Layer 4 of a small transformer language model trained on English Wikipedia (8 layers, counted from 0, width 64). Numbers have three digits each and are written without spaces.
In attention head 0, each number of a token's query is one row of weights dot the token's vector x plus its bias. The head spreads its attention over the tokens so far by the softmax of query dot key.

Query weights of the head. A number n stands for (n - 500) times 0.0029.
q0 (bias -0.004): 372351562734599559475610556424506460429513309657605650413705483460517482606757390252417479482568493511508392534594663258657401363548508418532668512389205301453253511462593433483668430484609695
q1 (bias 0.021): 492551288504652496475375503635449481432496625572584527480289529429610405484531353462602536634665362591450343449528613586489486420510425352276396591566568432512666502573601531461475527452497441
q2 (bias -0.009): 393640627795571537474395647556252557284298353399505624281636331606575520446513518538589492514326640232458858164840329777420448340485598502617411564447407562424410457532383631404626385572574480
q3 (bias -0.028): 487322592212548566674450580669423497616436274657519494623415446551392340456515614496592331551328378590629642499547497361506362404661650392558407654224802462490497317665525692427542597607676414
q4 (bias 0.013): 496535601400492368455561525536681438633484416428459470423409470405524243551463524534463454547527387580658619167443484359847612550569508638622517575710592610339410950307107486565563444439578551
q5 (bias 0.023): 727391230509496721465386585552390558205482772666549489484423638483589580606465352523624497696686492587333258916642432188217250481437725370694563463319560718240439341725463331676272366428552789
q6 (bias -0.028): 495698454699565367505516765470411631611566292455528918335510252615385746423538671418551383483622452652388529405418362484492375518386479500570424797233549480653256319676479678400536691211396432
q7 (bias -0.014): 340604622290521553703441429298336486605168317708583511489310300656490771406642487640609317453441453567567609469642453417431422440406325334565562624516615501571332600508630422549461406614703733
q8 (bias -0.000): 361203503628623519576541423485310499693532430411541536760675553416210478439547369434460511830097511680295583384489473657580453578473439628516353292527190627334582419507590709636597612609425406
q9 (bias 0.001): 476437281512433488351465400643427596542370226528605542387522509591480387615494610471310696736649495554577368519619733459531543504479514519431341524396291444487569562476375469578559378581611513
q10 (bias 0.022): 585446275533516486517474343499545509438404799633408565245540206467497792546625585340284480439606229549526534232543337529629270810516454847415489521735473735131613517687451298662473534465564584
q11 (bias 0.012): 353270721448628444578661566405563496557527546471411441581775592334465821442360395344500228317510498698366400518537216578541548612537668538574565527513430635160639361547473298628550498505474467
q12 (bias 0.027): 640637468594287779666630619523661643267552410574448568329419595254529416605489355558701375182874260507526418822325305603348352573812487405586480587727642378649302448549456181219608572310470341
q13 (bias -0.024): 661590474654340541391481560537470344519442589501456396250531580731670486413344123455698152386462819384692462308462244416436591738656537555398493427633434380515759546397603553597657700716589424
q14 (bias -0.019): 530672444504514395567625512690601377507449659283412366598594564789471317490480333316383397382533432653457560321480423568517601575472497514350585671477563399751543434259549556497719763640382407
q15 (bias -0.023): 602563675606460472521511492484746465475438520292499399473623655422647421522639464505504559548284325523560480484542404587545282451421458475533534507541443427469542464479566310480742631647385322
q16 (bias 0.017): 594337547354554237684606474658499483733549484622493499544566727468322270490506454641480424453474446525253501604516444587498416246814624520540468664502514460492345377608515468435577343421615549
q17 (bias 0.001): 632443348464478560302554625761463444609751638587511269545650590564501414385563485403570578443415481715256428457332593498620400569265440504431553648655763428411453451491314736583602485206433260
q18 (bias 0.027): 587274394622729369512503497683611498177519519472403626672464360630786717501447385491472369489494379420419474276348749628302466428620499630347534532716568539515611229522320559440409482582531473
q19 (bias -0.001): 575413660571323488365410730384705345649581550520321444468802337546396572648325451602576699415489725473442456330482274440377575525329392442591525415614399458511535580498374444680732408534592464
q20 (bias -0.023): 420478313390494470481344687422438504644617418395756651498599531539183494646498765447477436466562565475486558635505626809589419735376395427509656674300467606572354650357399456511464619082557469
q21 (bias -0.015): 385606587491558394431427474649385409620662511347556703489838671381447236393396565537576684602503543497457407550456526673548528567530640500393596438540238420552568599443516348547579381471296389
q22 (bias -0.015): 442568479576575596512387513592403349337326514410431569458610649632404415501608519529472796668637623410321613384404472558444586322546471433462399563564460501526440495452578574528666461519481444
q23 (bias -0.046): 598446372664655608489336251758440336517344593536617633250534673472451429482282270491390617815446739394507398656656560690417435630195632361417462330569443642456507519603490603665441439547415461
q24 (bias -0.013): 622549692755281334408494617352391335429620379562574557467533487638394655574383436293571602747524496359327634470646542485570611277700482425620413582711436405553525405559622316513421407495211565
q25 (bias -0.019): 347560516598688431607535284410417483483369482398346421355399464475430595280515412534220565495498392588672406511596355493656392773395644629329396432640508718515623655331362523612587671713659450
q26 (bias -0.025): 588234376246647436463385698434601234445566295649524575429384473630358435739540687538484773687631518492253447551403620526478387532401501398422485597702286430599515396523517321577676531322616597
q27 (bias 0.010): 379520439468653623415522285733485437386575427580625313526445302434616386573382392412493342616496510502517631472525585802758529434432536469778589626662610325569244441061649506574522534198476295
q28 (bias -0.021): 371597302465496523627439456514453369546498525484612513382368601459369557540420560456402617580598395408537638563467447449699396632441549554601437512561472647556500728309447400563435558419373555
q29 (bias -0.022): 358638472417488464230638484663285709803538674292453508462503511272503381399382453579481462515495463556745406535528550423605476644704369593394600363516534512479395608580419718467547504471536368
q30 (bias -0.041): 391590450427250362603606425427528496364772634610429394621670279568530724472518583399526694544352330487645533718214602517452490531357537538441461444625472563686488561371601431346471563723383480
q31 (bias -0.023): 313672373487666332640482373531516427436747696403402564468416477575640460788418582400496574446588203660476454415353835470499417297441471462495235577462550469594665424401634597255600664630446465
q32 (bias -0.008): 562514330493504527518427569476521446451353560422611535357428512638572531575472441492490630525545550423452558419456511413475480548470370450424448619602477558470587589393427414542563548451458631
q33 (bias -0.000): 274429638381615378511539511474460386684477479298483462681350587423694494411278431635195689524467433525528464438517558281745470465562520419772418613621620525627662525193358352569377726480386660
q34 (bias 0.028): 496654359657425481777609509588552467539678597463364490498467479455392578565558494552458324470478514656330497518525229446466384392599359617403498560546601404489396493469419580540659512439439540
q35 (bias 0.014): 427364373387774408442533588729423595366627528421523516656349637344844381540499613371444554682685361553308383417523660459491403255564445376678461609562466550400570257514463531381573556591519606
q36 (bias 0.019): 488588391523399477355437424522613334500450499599394479726553505757547360626502625604776469587641682516261141443424523638297492344196570403383457747508366326683630531606782408436424490438625458
q37 (bias -0.034): 468591514500525314411690489224372570609695341614695368388316661634396702391712331333362736452575467426557491620575277366751493629398300341720499357500384692419422500401545486455543476677645488
q38 (bias -0.048): 332543540537541377421538562456577443537584616426501502645572463731599688575268631316671611553459538392291536511545493497486309421069611382750632526566463564317585597398444471439515435470386628
q39 (bias -0.017): 443601628330648392354443549549272710669553793442402533332546421402546451420589282636651493437379280683609346349503610593515471500761415421334588649472551365335557432729540420631703535460592293
q40 (bias -0.022): 315650552574261514467734629411561431602473544442459442591529646587428483620389489296479548418555464460735507353565575402673535500492506614573484558464326517680525830275323488342421518491343392
q41 (bias -0.018): 562623643410533770558706415353487658260551444524434394226490503483545375709479446410613278390362649443645667339575613563424529462568506552726567717644342638412351178487559313433797446553378354
q42 (bias 0.017): 372485496391573526513484345507566522627457645507401436632461446345458601478499523598428320411496373505510410541485629745558489509467570506472665473497572466613433539444524522542334514450677479
q43 (bias 0.038): 741290607398478314640399669310742436458509427486654568668573415753432465565616429621571772438371529545380556451305431317473635468642345459341448692479665452435676395539486219579488468326386580
q44 (bias 0.013): 572375486562406633635534279411538544420350446532673483589436560680503553506513364455351777481349592420518527626406479315409478418515494491494406474487402389534572415482561404692726468731485410
q45 (bias 0.023): 465319636424568465533453363402457520674500520619548455477653299344534517559467425570595572421457582539498474578826269643431459464599158186270520663601632372647409402596770438399611529479505514
q46 (bias -0.010): 368495499540551513595357371596381430430403373601452494546628515518074465563567649647393526708432362496639655389416682684574594441428698648663449519305391461756344517460577580579493313458602328
q47 (bias -0.040): 389514459482483528552271413071459386529457488426639542403417420464418596294470382424543543294573469470544575652520614594499446711472463447607592585587504676779479556195704426593510908459513646
q48 (bias 0.010): 373315652353635395407384556302425492629414620585726482700280535531542502426502358529581692342341609225449525321630655628523457287619408338557482643492459539690501442586564568497433515559784426
q49 (bias 0.035): 469268370301394602640432398489531439677280451746524462442521433368186418547488556623549319497479616724458398632435452590459600681534519594173406429609377394498431755663468570612572412373760561
q50 (bias 0.048): 474719472567467491372422096586283609618480557589558455315483649353746308410397366563710383403646391585478494303685236299503660487391413312644435683326579366603589588691817504475480459739368660
q51 (bias -0.040): 409649471544582306412231318464441446547464715569618651650475318476464626242333407506504542688563405488598399564499639624484455505503490303413651401529659388652506448569723540609446533472532501
q52 (bias 0.029): 338498390416527495676423268401564483617272550517700454579497506281418339281522456581471640628509520649507496604534384322667559499461699547440454485534621510587524333462698504472510334479557760
q53 (bias 0.020): 622620497427374395377423636748306456466722528494627744618383300615698469346437587557375394426433450561529435520405493205390364565697509596481485544425623367511597295805557381812440666562338339
q54 (bias 0.002): 418585288668537455532432328686216505529491397458399560236618472610389646439617572576337576664542331504628561314552495492657369673612502716281506689413484360532599588334431432678570507418334400
q55 (bias 0.033): 381338232462767476534366476652806445535741642324546270410384565381458566585509349602825367446494491467350614594735265790357445427461666388618607545815499829343394535603495409540550381457397271
q56 (bias -0.023): 432526494375513472438734554386376486654517533472457422663534696509314486459351306656499649297257295588486264865565480375499395456395523430680665556343462483513593513682554503431430540294671745
q57 (bias 0.066): 609555669549230483565751597342488447568616357390434678728388179605481561665511491575630300331361287482426566582476518202426431465552887892356526400238579539422548388712538382673399411671451563
q58 (bias -0.004): 520502617464633703692547489630503447437587515485434507405491605127499494584637643360561582615600306477486427540314613507651507274606425620456465444617438498543437453343541500431454276538507399
q59 (bias -0.009): 539573781579507392474425683299290653425550458405478542614445487530462600624268739519761341478435465214551626301539442567539389587455557529678586591405568564544557588601271427365404430419593544
q60 (bias 0.029): 492385425548571480459410454499260571718584737534420425348502613447405340434729535548523615603592439636407281427517335392661508539281788477698702615577334275488524588405491345589614285297475631
q61 (bias -0.005): 421734405349483615457524279295620402460572658604495632522165468463691569448398408619498552451500328561664427512555413561605537570521517255495651484538491307776555742331449489424350662432460524
q62 (bias -0.001): 612321242573206969395331478448478386432457531640412294577489461432378459546505516436476323627323496286678366530504804850383335576360728595537615372591308406699655461434584457649483667508623342
q63 (bias -0.005): 266593654581459300464451455433575599448700534539482535763691460501360685349515513429667744463391397602276448574672618800482392522609376607466560339467364448400556346557466494521402448480425263

Each question shows a short text with each token's key, already scaled and adjusted for position as the last token sees it. A number n stands for (n - 500) times 0.0029.

Then comes the last token's vector x. A number n stands for (n - 500) times 0.0066.

0 "5": 635498391230572268091595680737594650340610553376534341463408389573352429526648431661561648343391454593466449558596399437651402749297470615553488565833801276685188571583450540635335738492652555
1 ",": 718565300219714263093559442803704592319474242453403510515528348558299396441611504565442696369271379537408477631657306713563313845376448584510247710884746296538325562401367424738406774626685730
2 " he": 682582224250715281077584409804696585361498249443412518503520359535266394446591506532464698395296399550412474636666301686582290842396459606481258700913784303565324534396392413751403764658695663
3 " signed": 697532215186745297098560349772722615397541256431417538483552403531263379438608523541483699380246408529442414644665321667594311840402446566462288666940730271532323550429382447699431792638677661
4 " with": 720519248197766287125588360758751600410503241489389522444589416535266364433570524529477690403270400496445407651680348701614344831402415578464274648909731250487308528427393456717430782653674700
x: 541396373547660541473498411459479923683380429576555268394323510248534566800482591727565434140741397705232546298583389604509608377436682758280548356464461280730744690556434335595528115508388581
Which two tokens does the last token look at most, in order? 3 " signed", 4 " with"

0 " generally": 626497383228579273083597669734595650353614550378533337448406390577351430534649420658572653342379456598468443552606394436656401747297475618548492561830820279688196574585452539636339741505651548
1 " concern": 710539237116786307117498346721730644463595278487373533480553352591258383503614445509512748388243417582461447582694344678659324793368402543367293617824789254509367550434361462733450790670618674
2 "ed": 713513264094777295137455313739764636478579243506331546483625370575253375498572496468493749408260422546428448570730390697667348756389392543345228601792743201411357537421364444690496776640596703
3 " with": 730514286125759272140511336723754633475528251545362533472614377585267349496549496520471703426293393509447442607714382723642384786396394583401252621791755226422342534457361449730463775660617760
4 " the": 708532255159724231137499286738677581517540290512386557495623400590262360482513515577442703444298382491415421676661360724645391830398414621434282668818756264426331513474376434724443774693706730
x: 586485364551625558450463432440489898666483458507547324401350508227583579774461578713623453151716324710219527288632402679486628360498611815320549352446419282676700722492501285547578068512342582
To which token does the last token give the most attention? 3 " with"

0 "2": 632497388231575267087590681737591652338612552377535344464410388576350431522649429660558653343389452595464448559592398441651399752296469612553486565837800275685190569583454543634335739494656554
1 "0": 720547289207744258092505415779687605385517234438397503551530378564254398415603468548434780353250380562390473560632284737595305866347399571462263712880697287502318532388381441727450742633699706
2 "1": 713547291197741258098475399792668584396499215439382498557541391562257376415584497533425767362270379555380497567629281724594313853355388551458260710870668264480313512386364426737463733628709716
3 "5": 724552318189738255113459380800662558415491197421371489578547412556268369432545496526415760362275390529366496563614276725599316840377380549462253722858657262457301508364350419738490702618705729
4 ",": 708565322200696282080538415811675557340477214438394503527549364550312402445563519552422692353269393512393484650629308698549317831391446596489243729889741280514306526410362405730429746615695731
x: 550367415569756578407451462477507909658390448537547276434344493195554529763434602762604391203764319669237609307628456615513628363499585822276463345466366273761682660577454376550452153524402565
To which token does the last token give the most attention? 4 ","

0 "ev": 624498378230575272096606683732590656334608557369532341452406384573348426531654418652570647350394455605470445563608410431658389747300476609550489561830823282691200568581461553629339741498633551
1 "ita": 649543224155698261142533364722645623403519251457388525542605314586220344469580459436422725452288373589410424655633373712613194835437410580410270675855778327515399494384446549653458763672611773
2 " Ol": 651551197193681259148533372724644615391491272427393547541580350568209331452556472455427700477352369566439428665611369696619225847443411569434249662879748303522393489372440577689451756666641751
3 "im": 667553171174689275146503335734644595424501265446370580577597324557205315450543491428410705511343373546412432673630374701631211825467427537418220654863733292488415481336440585676458741667624768
4 "pi": 673559167157711284134481325756641572437493259448385569563607328570229329477526518422412716491344384545415444683617372706624206814478414514413193632871699295484421467317445587681451726630615767
x: 546452342554659596399508412446445879683420453546476254593438399274606553746487543770586426178695287673130515342503427581572687395492579772281496351428527291744746781642488307488484144544342578
Which two tokens does the last token look at most, in order? 2 " Ol", 3 "im"

0 "2": 632497388231575267087590681737591652338612552377535344464410388576350431522649429660558653343389452595464448559592398441651399752296469612553486565837800275685190569583454543634335739494656554
1 "0": 720547289207744258092505415779687605385517234438397503551530378564254398415603468548434780353250380562390473560632284737595305866347399571462263712880697287502318532388381441727450742633699706
2 "1": 713547291197741258098475399792668584396499215439382498557541391562257376415584497533425767362270379555380497567629281724594313853355388551458260710870668264480313512386364426737463733628709716
3 "9": 718554312186733273101453391805658560406501188426375488569553401567270388443548509533416769359273393539364503573606280726586319834374384563452253721867662269474309500377356419743483706611707720
4 "–": 711537292216707251091523415771643577381479231442402535549577386532279376409544513549405684370276382504405462627610310675578335844405444593481250726903682239486272485417357429747442744608720705
x: 535414381593773545401495485525492917648402421515557275461313496175560477740428590716575411204730308650257586296612422665439656388542590822314470326449375294765723691600472327550491146471447571
Which token does the last token look at most, and with what share of its attention? 1 "0", with about 30%

0 " Pe": 631494375236569275095601690730585660342605563373541344448403394575349427521651422661566650347394453600473446559601405430656398749298476614552496556836808280698190563585470548631328742494644545
1 "gg": 673531175219736287129553392730652656404529263452401550508571347537204359406615464488430752425254363572432412642665335707628264859406434557441238667919720292549361477371468548682443774670653690
2 "y": 698531200198718304100551348751668613417532231447377519516596344541232358431564482436425740432263389545393409649643340706634248831431429561427238671907727280503365474336464540678448732635648704
3 " K": 683524191218678305111566371757624593406509235432394519514582356532225347424555493426406732439273370520406401677635323694623269839424441550464243682928709277506380461364488575671438726623686722
4 "lin": 702532186202677323124535354768642589420493227441372539535576368539212346432522507432396719458280374497390421674617336692604267832443428532444219648918693275503389449325463586686450721608689728
x: 594399367532608628423505417437417894691387420584496246573427409279524495780509529762578402137632353673143518374575413642563649378502633786324463329398497278756729695654463372542514097568398610
Which token does the last token look at most, and with what share of its attention? 3 " K", with about 50%

0 " inform": 621496383232572269092604684725590655347609565376538336448397393577351429527657412661572653348394455603475444551603401432657403748293473618551504555827818287698193572590462544631333738502641546
1 "al": 654539222136739222127516322700709618485563263480342522543605348555220332466590442461435732474298388550422396621655336740644299840427401588391302657840753292455356513376386502687482738704658744
2 " design": 657546247104722293128468325718723623437619276454325528530599345571240397500586424470450738434263406516435385647619345704639312810405398559384279622842785287473381536415367520675476731660665720
3 "ation": 652555287078698338093418323755745616423628251475297537546648322593271436514566471424449722446264429491408417644608386704625298765402409537361232603824755259415384547434345492665477731621683745
4 " as": 727537268123695354123508323762743596475542229494333521466608392588288413503530523497462689408260406455417419677639369683603350791380415580419269601860771262444357526442360466717449784646709714
x: 574460346607614549443437422464518934658428491559554298372402513271580583843413541723589442177746360633199531308583398652511575377499633775287520330452433271736717670595426319581491081526365594
To which token does the last token give the most attention? 4 " as"

0 "2": 632497388231575267087590681737591652338612552377535344464410388576350431522649429660558653343389452595464448559592398441651399752296469612553486565837800275685190569583454543634335739494656554
1 "2": 697557261214741243087490421780701615378517248446399510566521367557239396397628471533428779371275373568395483553638269747589308870349405559458267709885682288507335528393378442730425736631704713
2 ")": 691567301202729255102524423800689605333500266425380523547524374559272398420619466566445737366293387570407479599622301725589289867348403568483265696877743280502326567411376436723420747643687718
3 "===": 669540288187763221093522414766651600361552293444414539526573350568292397461615487563459723375268395585419448622621319693614307847365418557481280694886744258502307545428372439729429790637692669
4 "\n": 705541303188825192099524372820637539360485317460398526493576373572339367460601535575497684380312419595413471633659344645663281820392427531504239677858746220488266557388352407745428765674624664
x: 532404448564742538411532448543421851654404452517542265407335491303555531844422594754542396153746312668186571356626438626511706341463592784226553315459376307734699719476448337526536168572408592
Which two tokens does the last token look at most, in order? 4 "\n", 3 "==="

0 " The": 622496384239580264085603685729581651339605563378541342444403397584356433525652423672572651342386455606468447559599405429656402750295472621557500562829815287700186571592462533634335744502649540
1 " O": 661542193259717217119588416721624624391478281448422543510545373554216340417576458533434717447298345576420423650632313705635291887399415594509275703908755314543343487383462485716435754688700712
2 "val": 663532188232720254100537380733640592412471254437407554508580389544229338415555488520431726463276357542418414658617316691625276876426416578494243691920686294534339473369423515720453749634709712
3 " |": 708545240235727246151556355769708591384467267453390557537566386534246351429567529546429689431310375520418434662610345724597313864415420572488244670892699280482355541387395517718431770652700715
4 " N": 689554205245714256131578357757685583424456251437391553568549377524218303416536520522415689458323366507413446658631324718610322859439420541495235682891680276490376499385414548736438736645704746
x: 537379362583706579409511456471440870656407390514493289433375364246531483763498580735552463136707296713244571320597421676507619365445621805348526391443507267739790734610530312533533127500365599
Which two tokens does the last token look at most, in order? 3 " |", 4 " N"

0 "za": 632495365223573280085595673734591655353609550377536346450411392576342428523646425654567652350387455599470442562604401435657393751303478616543492560841811277690195561583466544633329745503650552
1 " of": 695534200164722259082523369735688620437497253491416522513586357578246348447581520517451703445306371565430445659663346698622301852410429589444285683873715287512338497438417482712415787688684750
2 " the": 697548195185715238097518336750659589468507289479413542513585391584246363454551520565442704452313373535410429684643337709633322868409426611460295688872727300489331498441412462727410771697719731
3 " Polish": 671558202151689267101482333735662589482520280452397564543596390571237349439533515550440713449329377532417441690616339690651315868395398579449287700877697285493319472449412452724432753686736758
4 " Basketball": 640575179162685330058462347735669593433568281456372592572597362558199410429548475514417700500344383485430417708555355695624312855396410559424279653909716295471350468458421505697425713661778744
x: 548494297557678569400458469407550908649443405514528234472403426171565503769505548776587440130639346650176485375584487660502662420514642782346498473497439232729780684544479375492507105509373594
Which two tokens does the last token look at most, in order? 3 " Polish", 4 " Basketball"

0 " role": 630496381227573282090596679726600669352618553380534346453409389578345430532650422657570649342384453597472444557600405437658402747296471615546492557832816276686199572595456550634340744497650555
1 "s": 663538260129731330112502374748756669371605247475325559504633339580247425491607467441470745428258403533418419639676410721631285797359390552394240606842802276438368568432407492641493783639663720
2 "\n": 695532290162789254115525365798693584375499300449378527485595356580314383464626523508512695394312417585430451609681376643655246797380425535467250637856774230481317571410384467711436779670589696
3 "|": 670527271246812145133535393788613557350483319446436534514612370586299377448597560556485658390298396619414431647600346636651262827439443547530253694894722249505328551404369470709424774664650668
4 " Year": 648544236222808149107501443799657584323483318422435540497568404590300363464603557551507677375297409627437450639583310615647267828438411536514267666935705244556317561394355439723404737629668675
x: 497408434561732459403454432458462860726305405532565228477370447307561476826483577721593424219657293640213565405582432636581763356425609802286458406432451216773710768489443347547593190552346598
Which token does the last token look at most, and with what share of its attention? 4 " Year", with about 60%

0 " Borough": 633505368231564285090592683734608660353609554371531348460398396572343431522648430663568649345392453586473451562593398434652401753291473610549491556844800280687201570589452544643330742493668553
1 " matter": 688563180139756312090457408756778663427563293465354572535553362594254417462620485470505731441267414533446442599618339667649279814372411493423252569903711256496370569418355492746407773620708680
2 "s": 685565217126749336081447351808768599413566249454319568543598353570270431476595525451487727453302428506414450626640366683636285786375412486420207567875715240428360578389362480710448752610700688
3 ",": 714577266149702358074499368813753582376529250473346539527588324567313439467585551483463668396300426488414470667628366680582307781398464534446217626878751256476353562416361448730411775609683718
4 " while": 715572237165724297087549372789718586422513260507400504493558334581304404489575551504466680387270418520436471637667317698567316788431467597432244641884779275515366542429360426754375775652633700
x: 583374356586687544456459405469458920676388477554534316406386543269568551836449590734587460161766299631209560324623403620561646387435620775276461336454449259697716628528483338592501109572360573
Which token does the last token look at most, and with what share of its attention? 4 " while", with about 40%

0 " announced": 621494385229572271098603691725597662342607560374538339448402397576352431529658419658575649347390456597475440553603404432653402748295472616556504555832815285693191578597458546628338741494642549
1 " his": 632536209186724289110546340745705623439541254442402528466599441559242376438581501513491730403246404536439405636684341677621273846407416627427311683903743294506319525485398440697455774689685692
2 " decision": 640542211139740295098516350715733639464594259453369547495583397544249396455607463471484734410209423513454380602665308682623311816418424586387310651914735262496331527471362447699440740659671684
3 " to": 710530212152743301081541335735772622497547238514387539479599399529274377458552547483487691397261436483427422606722345681618367787441459612380287667889726223457295496483374406729429744655647686
4 " attend": 709532187122779316106486324735759640523546243488390583471583409562251374462587546535488711431251425483454425601704347685596395777441434574354297602903681227496323494499353439733415760623625693
x: 595416291580604539458448420436556905695411449626541257395361545173550617819555562737576458108666312576177563357561381665565697333515579692358513356455465317696723695583410314570572161539339594
Which two tokens does the last token look at most, in order? 3 " to", 4 " attend"

0 " The": 622496384239580264085603685729581651339605563378541342444403397584356433525652423672572651342386455606468447559599405429656402750295472621557500562829815287700186571592462533634335744502649540
1 " L": 648561221253718206132582414737633606364485291429405547512537378552225354423588460552444721439305353571423422656643318709634284886390405590511267706896763319549336514396450492707434751700696716
2 "ick": 644555213226717239133573378728648608396503262427388553529560365530214339411585452527419748439276354546425411660637327725626269886393407575475250701907723322528351491372438519691458742681689732
3 " |": 698555251233728237162567353763715591369479274450380551540557375528242352433581507549430696427314375530424434663614348733596303870404412578478249674880724296485362550386390513707435768666690717
4 " Jimmy": 685544204204704267156566347717730641413492241439380541553581371513210307433559492485420701443293373526421418655624338716611277858444403590452259683901720298499376497384428529693457735652662733
x: 578458358570695545447466419468425905710376395514535267484392385272552504813552544749589428144675288694178578292627473641524608450457644771352471347477517241737737674583473299510512136512393558
Which token does the last token look at most, and with what share of its attention? 4 " Jimmy", with about 40%

0 "2": 632497388231575267087590681737591652338612552377535344464410388576350431522649429660558653343389452595464448559592398441651399752296469612553486565837800275685190569583454543634335739494656554
1 "0": 720547289207744258092505415779687605385517234438397503551530378564254398415603468548434780353250380562390473560632284737595305866347399571462263712880697287502318532388381441727450742633699706
2 "2": 710545291200739249104477395792684590395510217437387496556542387555252386416593486519419776354259380550376483559635271736586315851361398563451266719877681274487324513376369432720459727622698713
3 "2": 709543302194734254102462387794686579410516202433379487567548393548256383420582495504412777350258388540369487549629263735578322839371397564439268724875666265472324504376359428716472706611700715
4 " |": 712551325207724243140507387790725581376482224437376521558543390531257383432580489550423724374294384521412470588614307732568330851369402580463249695867701263465331553408351460718451739622705722
x: 520417412562733570394422431474460908627390465519591285480317503182560518798480542755575390168750373697254602333586427654490634363543564854306478331447376302730720680591392360577472168513385559
To which token does the last token give the most attention? 1 "0"

0 " T": 626494377239574266092607690730583657338606564374541343453400388573347426522653415661564652350390452601473443555600401434657401752298479612557491558836809281697193568578465553632330740495646545
1 "rick": 673544203238726241141570422728700658387528283446404541541537352519192347396636441510432743436265358561449406610646305719619262881390419558464261668926698303546367519372440551688415747654690711
2 "ed": 686521212191740250130549359737739633411527253446383531519573392532216339430595488487448748436254383531430395616661329720625283856417403571438249659911686277492362530373401534680463747637661717
3 " &": 692533221197723245126541351727722641418526256453369532539601368534222327424583502488415702434282380516420398640627336728607307845449428588427269675911692278485363497388406529683446738664671738
4 " Tre": 668543143195733262112513359731705647465520272453391566562571355538205311413575515469437700471316386544437439639632327686619293837455438522418250639922682256514392468378433545719417720659669718
x: 611388333585665532463488477424425931682391428514487262497436365251556495782529536728579438132659264661182540365596402689553653380457603762321507355468503305738751743584454316540518147564391586
To which token does the last token give the most attention? 3 " &"

0 " the": 620495382233575270085597679731586648350606559382541343440403401586355435527650424669575655344387456602467444555602401434655407747297475623554504560827815286697190574595462532633333745502652544
1 " Federal": 653570219201700245111513370731669597428517292443389549518545395587231385434581467557446709448297364528403414676610308706625316875394399608482313696888769319535333513444400454718435772695737724
2 " Building": 676563206163716274112467374737686616423547280430379557537559383600242400444581474534463729439286385539427415668561327687636286857387404553460287650909735306524364534426405491715427758671734707
3 " and": 669571205186711310067527336762702571426537264468367546514588358574267413434566520503443704430291403500427422675603336712589294831418449589431255646913742301486370516411397459721407763693709706
4 " Post": 658563175171716291065467356735700624446553279434392583549573360574250387422574508487458690442294402519417421661591328669623291828438444533432267655927717258516350502419408495726418747645712699
x: 570471297597682516384495467429493904694376422543475252435389386191577485777494555768583431225671278683181512388624439684491681394475603752317472387446492275757718736569467291542540158580391617
To which token does the last token give the most attention? 1 " Federal"